Layer 3 of a small transformer language model trained on English Wikipedia (10 layers, counted from 0, width 128).
A neuron's activation on a vector x is SiLU(gate . x) times (in . x), where the dot is the dot product.

Input weights of the MLP neurons that the questions are about. A number n stands for (n - 500) times 0.0007.
n23 gate: 542 663 320 351 504 517 706 487 441 529 413 351 492 762 333 521 577 533 508 322 687 814 685 134 504 395 491 598 698 600 483 322 565 683 328 778 334 508 355 375 311 729 465 261 548 681 274 690 324 535 480 401 677 389 539 535 327 646 487 336 517 488 629 433 523 379 539 500 293 423 181 470 553 614 538 538 264 339 394 365 546 394 424 504 318 517 509 396 479 612 365 587 853 592 859 452 487 402 310 418 345 741 648 565 541 448 730 593 551 294 731 410 443 600 717 496 483 436 500 371 442 521 558 487 540 658 343 337
n69 gate: 679 585 482 597 301 496 457 474 614 581 376 469 528 403 568 565 536 618 440 578 411 445 404 309 804 274 612 519 455 686 496 344 447 259 455 538 431 471 594 647 173 420 325 672 458 436 534 477 508 318 569 410 463 414 384 553 486 589 615 388 376 602 493 698 520 653 638 654 620 451 596 641 600 479 385 562 632 290 475 626 196 593 567 540 572 376 355 507 545 413 326 511 538 500 326 500 613 325 770 564 519 587 688 500 532 748 684 626 451 364 592 457 660 557 187 471 434 252 489 376 427 601 644 604 658 504 582 550
n114 gate: 277 484 329 258 541 669 410 513 296 583 591 539 621 569 585 512 416 589 317 706 458 604 592 517 330 370 589 518 632 339 484 462 556 539 445 625 558 801 291 641 525 264 817 450 400 298 517 427 756 564 465 773 492 385 717 393 545 419 383 737 559 496 819 367 393 620 639 738 471 500 183 618 653 528 361 583 577 360 500 475 542 702 404 736 664 381 469 471 377 517 295 771 664 591 545 750 500 551 601 573 359 316 602 488 512 465 476 420 674 531 457 407 411 383 568 733 417 619 520 331 662 530 741 352 861 424 677 399
n166 gate: 295 476 451 533 488 406 500 402 642 504 456 648 429 622 351 572 551 630 423 610 553 528 524 736 290 644 660 801 554 576 524 545 469 711 405 286 520 710 412 479 581 245 470 492 319 667 711 625 450 521 394 524 394 529 558 583 385 535 113 500 360 400 605 646 578 423 280 508 448 545 95 676 461 524 562 556 618 292 591 545 320 618 593 681 572 566 638 391 388 424 516 567 437 479 440 592 540 479 451 394 575 396 277 504 453 647 310 205 599 423 546 279 429 681 535 874 544 405 444 420 72 668 353 442 582 285 336 476
n212 gate: 365 388 536 358 449 326 539 380 484 651 630 721 303 461 214 559 523 342 553 580 444 460 320 529 528 121 358 453 361 626 665 440 349 384 520 690 429 328 327 553 340 632 428 405 488 578 431 611 230 586 377 477 376 740 480 459 590 512 624 471 398 610 623 683 320 310 475 553 693 217 269 657 531 655 500 294 581 421 200 657 532 287 378 666 637 333 445 421 353 690 548 364 517 500 386 442 409 415 564 492 394 418 480 473 360 632 383 621 419 590 442 407 496 624 634 606 567 476 809 318 452 654 735 528 423 764 528 488
n244 gate: 366 654 265 528 516 552 586 480 313 738 504 425 462 415 284 500 515 250 458 596 621 428 763 479 587 338 347 707 537 346 602 584 392 591 406 628 724 411 484 410 595 459 324 472 409 508 913 484 598 492 574 621 444 601 585 418 457 492 524 458 148 465 504 448 607 670 687 613 311 302 361 632 566 357 560 417 477 324 333 488 336 654 454 512 754 386 275 318 569 646 400 504 731 583 629 508 745 480 532 515 569 533 602 369 356 599 344 524 378 549 632 523 650 479 759 605 369 614 644 323 662 468 235 391 321 318 492 608
n253 gate: 358 591 376 389 515 318 408 541 530 714 500 426 261 434 439 544 591 482 568 648 640 586 444 547 474 261 393 377 646 381 567 534 449 691 373 523 596 353 367 288 384 519 746 579 672 438 508 373 677 303 465 489 696 676 473 562 592 613 341 453 447 452 381 586 367 291 610 461 608 504 166 439 507 333 447 437 536 504 496 595 557 282 414 608 349 623 540 657 734 519 572 632 749 293 622 422 407 690 311 540 423 519 651 485 427 26 673 477 519 351 574 493 565 364 532 441 597 569 460 355 332 527 342 481 488 508 648 460
n280 gate: 421 604 500 504 661 409 538 696 354 563 517 554 540 412 582 435 352 449 490 654 321 490 437 410 389 525 528 474 753 772 462 353 416 648 504 468 644 327 425 293 510 457 625 594 337 643 312 368 233 536 396 551 479 699 514 521 462 456 552 540 408 490 569 205 466 524 511 411 541 221 497 570 443 618 342 445 476 479 649 381 426 625 357 510 435 279 544 535 241 528 500 522 709 714 493 659 407 726 640 500 504 286 350 527 381 486 551 374 482 477 580 530 500 475 397 456 476 393 425 400 348 394 660 539 828 514 504 513
n314 gate: 686 697 363 428 341 782 516 375 329 525 632 383 472 346 619 406 368 496 635 437 676 840 583 388 599 513 492 346 449 488 348 382 419 206 389 367 389 837 525 359 479 316 259 425 707 547 750 380 347 641 547 423 646 568 504 586 569 552 563 728 335 475 665 708 322 508 617 267 257 336 546 412 315 629 319 587 500 533 654 487 487 379 377 533 533 398 403 616 653 615 604 749 660 591 574 371 525 340 688 629 445 632 545 416 715 685 541 454 381 201 297 649 693 301 460 451 310 381 471 549 740 344 598 487 500 424 483 448
n23 in: 463 557 600 364 722 445 537 710 559 521 612 710 249 353 385 471 241 488 520 449 394 337 647 522 417 792 487 549 753 326 446 462 662 630 410 426 599 639 500 315 659 534 597 379 222 388 594 719 710 513 305 561 622 342 504 332 373 387 572 482 359 640 596 617 693 745 653 361 574 309 487 272 504 561 182 874 325 434 292 462 454 646 692 363 533 453 545 554 619 562 433 452 452 596 377 236 388 492 483 362 328 401 430 379 296 383 410 694 572 650 574 581 387 539 224 516 579 312 578 599 467 381 566 627 222 330 686 516
n69 in: 511 511 624 477 611 394 404 703 526 549 771 461 493 489 446 352 420 594 418 587 333 552 267 430 586 664 599 444 631 437 574 485 616 664 619 624 559 577 448 211 444 674 619 306 332 257 397 435 700 539 437 485 519 668 420 585 522 456 342 350 370 530 593 350 625 306 187 333 767 496 766 307 453 529 538 597 398 589 438 644 515 533 478 377 430 435 372 425 271 366 564 461 422 320 190 543 336 466 383 591 400 643 478 616 551 601 283 451 458 528 336 405 540 317 471 390 645 282 382 611 526 318 577 397 560 431 447 678
n114 in: 362 262 658 436 590 716 317 520 631 472 594 699 420 496 581 277 293 454 579 336 312 354 421 636 433 690 556 500 650 355 430 512 358 438 326 627 570 659 434 573 512 520 412 595 459 757 524 822 354 496 307 484 659 609 508 545 434 404 560 700 500 586 252 674 717 417 612 455 586 351 464 296 642 423 572 421 689 242 543 328 444 273 629 775 617 281 340 197 322 504 484 496 352 413 414 557 307 456 237 500 618 500 333 573 597 607 578 540 391 515 587 546 312 508 519 516 488 358 597 563 662 500 469 781 508 516 636 604
n166 in: 547 489 371 500 473 425 562 327 500 484 488 349 662 550 476 573 681 530 422 622 741 410 563 723 652 830 575 363 568 566 407 551 598 480 904 516 677 278 481 616 359 714 417 473 297 560 245 295 420 552 350 466 476 416 544 633 465 659 571 702 667 581 438 461 605 438 447 667 539 734 723 733 796 436 528 275 409 558 553 492 563 242 463 294 627 636 608 694 301 415 626 496 561 459 462 439 399 742 630 390 664 564 300 538 447 540 599 583 647 603 415 713 360 597 463 458 496 464 554 531 644 346 481 254 496 516 468 549
n212 in: 611 507 496 594 489 383 296 454 465 623 249 267 645 545 524 439 686 418 467 500 496 439 766 173 228 444 730 537 713 454 420 306 452 376 268 584 511 575 470 366 469 226 528 335 448 520 512 524 405 785 532 229 469 445 461 654 466 504 531 573 539 250 324 435 611 599 66 336 359 613 665 302 534 422 430 596 429 345 447 484 411 694 555 313 436 398 467 443 551 515 566 452 488 464 455 564 553 574 334 679 591 480 523 582 380 647 485 419 465 754 424 578 455 624 507 602 542 712 398 569 489 625 568 473 549 371 290 705
n244 in: 564 375 439 660 240 601 553 346 203 757 582 593 576 577 548 518 604 254 534 413 511 657 446 422 439 466 373 515 467 493 422 536 445 396 595 652 602 524 493 507 385 408 349 532 422 297 482 482 694 570 373 626 399 522 314 574 535 479 529 417 442 440 745 504 439 585 515 500 571 246 550 356 431 490 641 358 490 313 423 529 518 545 438 425 398 548 584 429 496 248 550 507 637 407 711 448 589 420 651 284 643 688 581 389 608 696 314 305 190 510 437 430 590 481 455 377 589 376 591 525 404 409 640 536 370 245 250 524
n253 in: 644 263 757 475 524 297 405 476 870 761 615 475 589 664 492 512 418 481 531 212 557 508 693 417 524 529 704 619 409 647 508 468 426 266 775 529 476 437 492 397 697 492 445 492 629 562 451 393 582 347 421 461 371 381 541 632 307 695 492 602 676 500 536 271 332 448 605 477 504 280 492 601 578 379 671 588 492 559 296 597 630 356 519 520 524 459 431 660 434 544 242 317 446 462 662 338 572 667 330 437 224 376 622 566 539 737 272 597 480 565 642 520 761 346 277 488 308 360 370 468 416 443 575 207 547 398 431 278
n280 in: 601 493 368 317 500 493 587 575 432 470 406 532 457 467 739 563 464 644 710 599 671 574 225 612 557 549 490 339 708 316 540 493 523 584 656 377 503 603 373 444 358 584 836 432 349 507 386 458 410 542 570 444 469 600 379 361 523 588 408 564 545 613 655 466 427 352 404 336 547 655 608 397 510 457 346 641 641 637 437 695 701 533 711 429 363 323 601 507 486 487 276 574 588 563 314 546 490 634 548 421 583 413 586 369 378 644 480 404 569 606 539 539 484 672 267 477 631 455 500 503 379 534 570 596 504 693 490 444
n314 in: 371 392 668 621 606 575 518 844 709 307 515 379 594 409 340 603 468 460 525 406 402 515 507 678 563 481 526 571 469 548 471 357 334 527 458 531 559 474 331 404 545 320 504 504 612 519 595 473 363 550 375 555 631 603 378 557 485 529 665 794 515 599 393 504 492 333 601 688 603 402 403 620 587 724 342 759 659 643 435 369 601 269 411 463 280 374 607 556 451 345 623 176 705 415 518 554 493 406 534 409 553 473 482 377 395 762 628 432 473 398 845 558 723 403 511 350 563 340 416 821 570 443 544 470 472 557 481 453

Each question shows a token from some text and the vector x that enters the MLP there. A number n stands for (n - 500) times 0.011.

"_": 569 413 493 556 458 431 428 545 538 563 559 608 450 531 586 516 519 420 489 673 435 496 584 524 377 548 476 606 554 470 664 537 364 440 557 482 446 352 466 361 553 559 529 490 540 691 382 448 708 497 518 556 480 559 520 479 480 423 496 405 636 479 348 581 445 586 470 410 601 514 334 447 539 544 499 616 505 498 451 351 457 532 410 463 486 475 719 535 476 497 599 449 364 548 472 412 396 572 562 404 438 579 546 485 534 494 469 585 491 450 580 637 573 441 425 431 376 563 568 535 553 424 478 592 471 497 598 525
Which neuron fires most, and how strongly? n253, at about 1

" on": 541 506 553 508 519 443 481 559 409 513 431 498 521 540 582 438 491 526 442 549 518 596 535 413 536 501 534 616 436 633 600 566 458 267 479 346 552 341 370 347 493 581 476 520 545 392 388 515 565 479 523 479 556 481 514 454 536 565 444 573 493 650 461 469 519 501 519 603 794 611 589 585 550 555 424 643 558 538 467 548 708 510 502 540 427 416 544 480 394 466 521 525 475 399 608 586 555 471 450 566 454 535 391 658 427 635 468 446 375 455 479 591 577 542 579 631 651 503 550 527 569 452 371 649 573 546 530 506
Which three neurons fire most, strongest first? n69, n23, n280

"om": 600 570 573 523 447 397 597 616 498 460 515 365 482 521 681 562 470 582 434 454 581 399 618 404 510 358 524 481 402 588 471 436 484 387 421 359 546 370 389 350 369 387 575 637 509 599 424 476 507 481 465 552 539 474 566 403 549 497 466 606 420 421 424 648 663 424 385 520 536 530 487 448 501 485 512 439 501 430 375 395 489 423 471 558 548 316 584 437 318 620 469 529 575 534 505 591 457 503 608 424 452 554 490 489 449 371 527 571 332 559 558 473 449 506 595 425 341 390 697 424 512 381 663 392 564 515 684 624
Which three neurons fire most, strongest first? n212, n114, n314

":": 619 475 448 582 466 419 382 445 520 596 615 617 539 334 656 481 563 523 455 474 478 484 475 563 469 565 613 558 461 731 514 542 527 491 562 450 618 354 563 541 463 469 463 449 600 509 484 557 540 468 444 484 517 502 474 423 711 359 376 515 522 625 502 559 488 593 415 441 528 533 452 401 547 515 699 601 448 599 494 365 631 473 451 490 436 541 590 458 482 580 511 511 460 580 437 604 520 447 514 457 567 414 593 412 409 645 480 487 545 533 313 566 575 489 587 555 546 621 522 556 458 519 427 567 466 581 588 442
Which three neurons fire most, strongest first? n23, n314, n114

" w": 686 391 587 574 516 489 448 680 340 587 513 621 547 420 469 510 528 457 545 467 564 480 548 650 414 397 412 542 564 522 570 555 549 386 587 440 529 590 469 558 550 520 547 521 625 707 428 597 479 494 490 606 578 512 552 477 636 585 486 624 622 580 478 473 503 482 384 560 714 432 457 436 496 404 458 582 393 480 591 523 368 493 474 392 489 546 481 443 565 576 393 551 517 511 560 500 512 422 462 442 511 508 527 628 668 551 433 549 481 516 516 492 407 552 674 545 487 455 618 406 433 477 484 648 603 594 458 598
Which neuron fires most, and how strongly? n114, at about 0.14

"ep": 635 604 587 554 543 528 542 708 351 468 454 538 485 535 419 425 490 488 412 493 455 421 486 448 344 508 626 557 396 524 566 543 513 510 742 578 545 352 646 250 455 558 446 693 691 457 604 623 567 398 446 519 475 427 430 338 597 385 586 504 495 468 542 509 497 565 621 511 563 528 430 625 494 537 462 478 469 532 466 449 391 457 445 557 494 381 564 435 629 518 536 548 486 364 436 472 477 403 349 418 334 417 465 539 529 371 514 605 596 473 516 512 640 309 483 476 492 492 649 393 510 504 561 652 524 353 526 602
Which three neurons fire most, strongest first? n166, n253, n69

"\\": 586 425 413 511 488 599 455 425 561 595 482 449 501 443 644 512 517 564 557 528 394 514 491 524 494 643 461 559 556 549 670 649 434 368 570 505 632 391 597 453 508 606 603 492 411 608 341 372 619 496 505 541 479 559 443 466 485 577 527 534 526 518 438 537 569 497 598 422 680 496 507 489 501 439 351 632 490 617 352 509 600 532 440 530 557 541 700 364 569 524 490 518 341 493 456 550 477 550 592 411 450 452 545 380 628 543 337 608 438 519 535 669 524 469 514 441 500 482 597 492 519 448 424 462 387 395 519 459
The two highest activations, in order: n212, n314

" ": 592 368 401 550 457 387 399 526 469 518 558 503 476 432 528 556 509 491 526 500 511 543 592 508 457 561 524 633 421 500 554 539 597 420 496 462 441 348 546 511 625 527 534 578 610 527 386 541 581 524 486 461 532 503 507 480 503 560 530 447 358 494 365 397 509 556 381 385 538 524 441 541 468 594 569 579 446 487 550 433 500 530 617 507 441 507 549 516 580 590 477 609 504 531 473 541 536 438 574 532 487 542 591 536 577 580 367 438 520 468 569 622 457 519 415 501 502 538 835 484 415 404 385 527 588 470 441 544
Which neuron fires most, and how strongly? n114, at about 0.22

"1": 605 450 604 549 529 509 411 347 411 335 405 498 311 445 605 431 535 555 534 493 464 307 476 369 446 683 507 493 534 521 406 700 599 519 552 425 550 444 460 656 578 633 498 494 427 570 473 518 535 391 592 599 562 397 532 537 436 529 491 663 535 593 350 549 455 519 534 404 502 579 477 420 511 485 544 473 615 628 542 584 478 505 523 424 463 497 579 480 549 410 484 540 399 539 446 397 381 543 576 633 490 364 483 499 562 617 360 514 444 512 318 552 428 560 638 653 510 388 629 477 506 496 468 476 472 526 586 547
Which neuron lights up most? n314

" is": 430 506 553 566 494 547 365 600 511 638 515 421 379 436 563 470 457 441 594 551 469 562 416 344 529 435 569 575 453 637 639 369 622 530 616 271 541 556 413 493 594 616 508 487 448 603 437 453 576 556 456 548 532 562 340 599 564 456 481 447 508 549 468 572 407 612 454 584 738 465 603 412 497 458 475 544 524 692 487 516 469 630 472 515 498 528 494 473 516 433 471 345 489 513 526 443 412 442 538 516 428 462 389 479 476 377 545 634 603 531 499 606 516 362 466 393 598 498 629 459 496 574 493 587 539 586 459 640
Which neuron lights up most? n69

"ly": 442 516 495 585 430 464 653 532 451 436 515 562 460 446 549 530 430 529 378 559 654 463 493 483 497 233 209 620 427 526 589 553 585 405 612 443 511 400 467 476 569 605 551 597 562 542 399 418 567 533 514 423 619 385 412 590 435 537 508 358 558 620 388 496 467 455 430 486 611 575 538 474 590 529 560 549 394 658 384 671 610 550 549 566 498 408 617 474 378 468 564 450 366 649 595 376 591 404 624 400 506 564 435 526 467 552 562 604 684 556 661 512 601 530 563 480 584 577 529 422 417 403 543 565 642 300 396 525
Which neuron lights up most? n114

" be": 496 520 506 623 523 517 388 620 512 573 409 459 330 477 515 549 472 350 614 599 419 606 457 355 485 397 417 552 547 709 598 510 630 511 517 313 603 514 348 361 528 677 457 425 415 673 388 588 560 653 519 623 519 348 530 445 483 515 552 495 439 617 447 464 433 469 441 526 650 441 479 474 557 502 594 543 509 499 502 575 516 534 513 550 468 485 570 522 553 365 565 412 505 622 586 519 453 332 512 434 593 451 449 581 443 445 449 629 603 526 439 560 507 370 547 413 532 467 602 405 548 471 499 490 700 504 370 632
Which neuron lights up most? n23

"o": 359 523 453 408 473 404 332 595 519 523 467 527 450 452 437 401 502 455 522 549 599 548 546 632 445 615 594 778 474 598 515 607 521 499 508 489 521 636 511 492 478 540 390 514 564 578 494 386 573 372 488 501 582 543 510 532 609 522 442 588 486 463 441 458 534 458 409 413 445 592 511 527 488 205 567 483 588 573 581 385 462 457 580 557 495 407 364 586 579 542 440 683 481 413 441 545 453 396 447 456 495 430 447 569 470 519 437 699 531 529 493 474 493 367 518 448 572 466 628 526 479 651 624 567 570 610 563 575
The two highest activations, in order: n114, n253

" con": 652 485 427 618 500 495 592 410 365 616 458 418 403 486 547 486 643 505 485 370 574 502 519 478 472 351 647 624 553 531 555 705 502 449 589 440 633 419 508 508 507 582 544 487 461 483 522 482 529 634 458 569 482 480 473 428 517 527 551 400 372 493 366 410 518 547 536 624 633 531 561 422 548 500 518 651 525 652 495 452 594 531 510 632 513 511 451 477 679 545 477 490 490 353 537 482 513 444 527 479 535 336 453 461 673 625 479 627 449 568 616 552 541 332 517 460 507 367 651 409 611 557 432 483 488 543 484 641
Which neuron fires most, and how strongly? n244, at about 1.8

" in": 620 498 485 574 494 421 456 571 487 561 446 464 385 490 528 478 583 501 540 440 527 508 515 447 461 528 488 617 407 607 527 572 475 562 529 367 522 353 402 444 525 577 518 530 549 468 513 492 535 443 514 441 469 406 527 444 477 574 460 453 382 517 470 489 535 560 490 579 651 438 610 459 735 488 390 645 430 613 491 508 502 504 439 614 486 355 405 497 506 383 496 396 361 431 603 589 408 517 596 597 462 444 421 619 515 566 437 500 492 546 521 598 532 526 590 454 610 469 624 499 424 338 304 565 513 663 447 568
Which neuron lights up most? n69

" the": 457 494 448 500 483 497 474 556 467 372 467 494 406 390 510 540 547 543 507 563 501 570 617 350 530 582 721 543 496 562 645 565 530 425 532 359 489 642 472 423 578 477 473 494 521 518 538 488 505 616 476 374 710 531 526 493 479 445 503 558 539 488 343 517 446 554 469 549 607 430 568 609 636 573 446 685 424 600 464 441 482 554 528 491 498 406 411 497 481 533 581 637 535 530 475 563 510 555 484 442 546 580 434 578 496 509 412 564 571 464 542 445 550 488 685 434 526 505 574 332 448 489 465 507 544 594 457 560
Which neuron lights up most? n314

"ad": 443 516 577 499 474 390 493 483 476 581 447 390 494 536 423 664 455 602 454 475 442 606 493 605 570 708 499 477 339 481 629 587 490 559 303 601 497 529 552 543 498 516 569 602 697 457 570 586 622 379 505 471 726 399 468 564 386 438 531 519 510 547 518 556 788 423 474 485 489 559 540 558 557 457 672 485 469 492 396 491 630 539 607 536 353 497 510 404 580 490 610 625 491 547 518 445 509 487 661 586 525 490 323 443 371 712 517 566 446 493 289 536 520 536 620 581 558 505 630 464 417 361 642 534 474 569 602 514
Which three neurons fire most, strongest first? n253, n280, n166

"a": 498 615 466 555 340 385 406 277 462 472 473 468 578 421 350 447 345 588 456 555 543 431 630 477 563 619 492 578 348 451 512 504 505 488 540 468 486 414 542 404 561 567 590 585 568 442 473 608 549 558 513 464 605 521 465 583 534 554 675 434 573 578 417 422 348 589 611 407 464 576 489 418 481 428 469 529 379 544 445 461 526 429 531 390 418 353 558 371 482 568 417 425 517 318 475 391 500 516 423 504 579 409 488 573 491 447 451 644 649 492 516 469 495 430 421 520 453 575 455 460 636 476 485 484 450 693 448 487
Which neuron lights up most? n253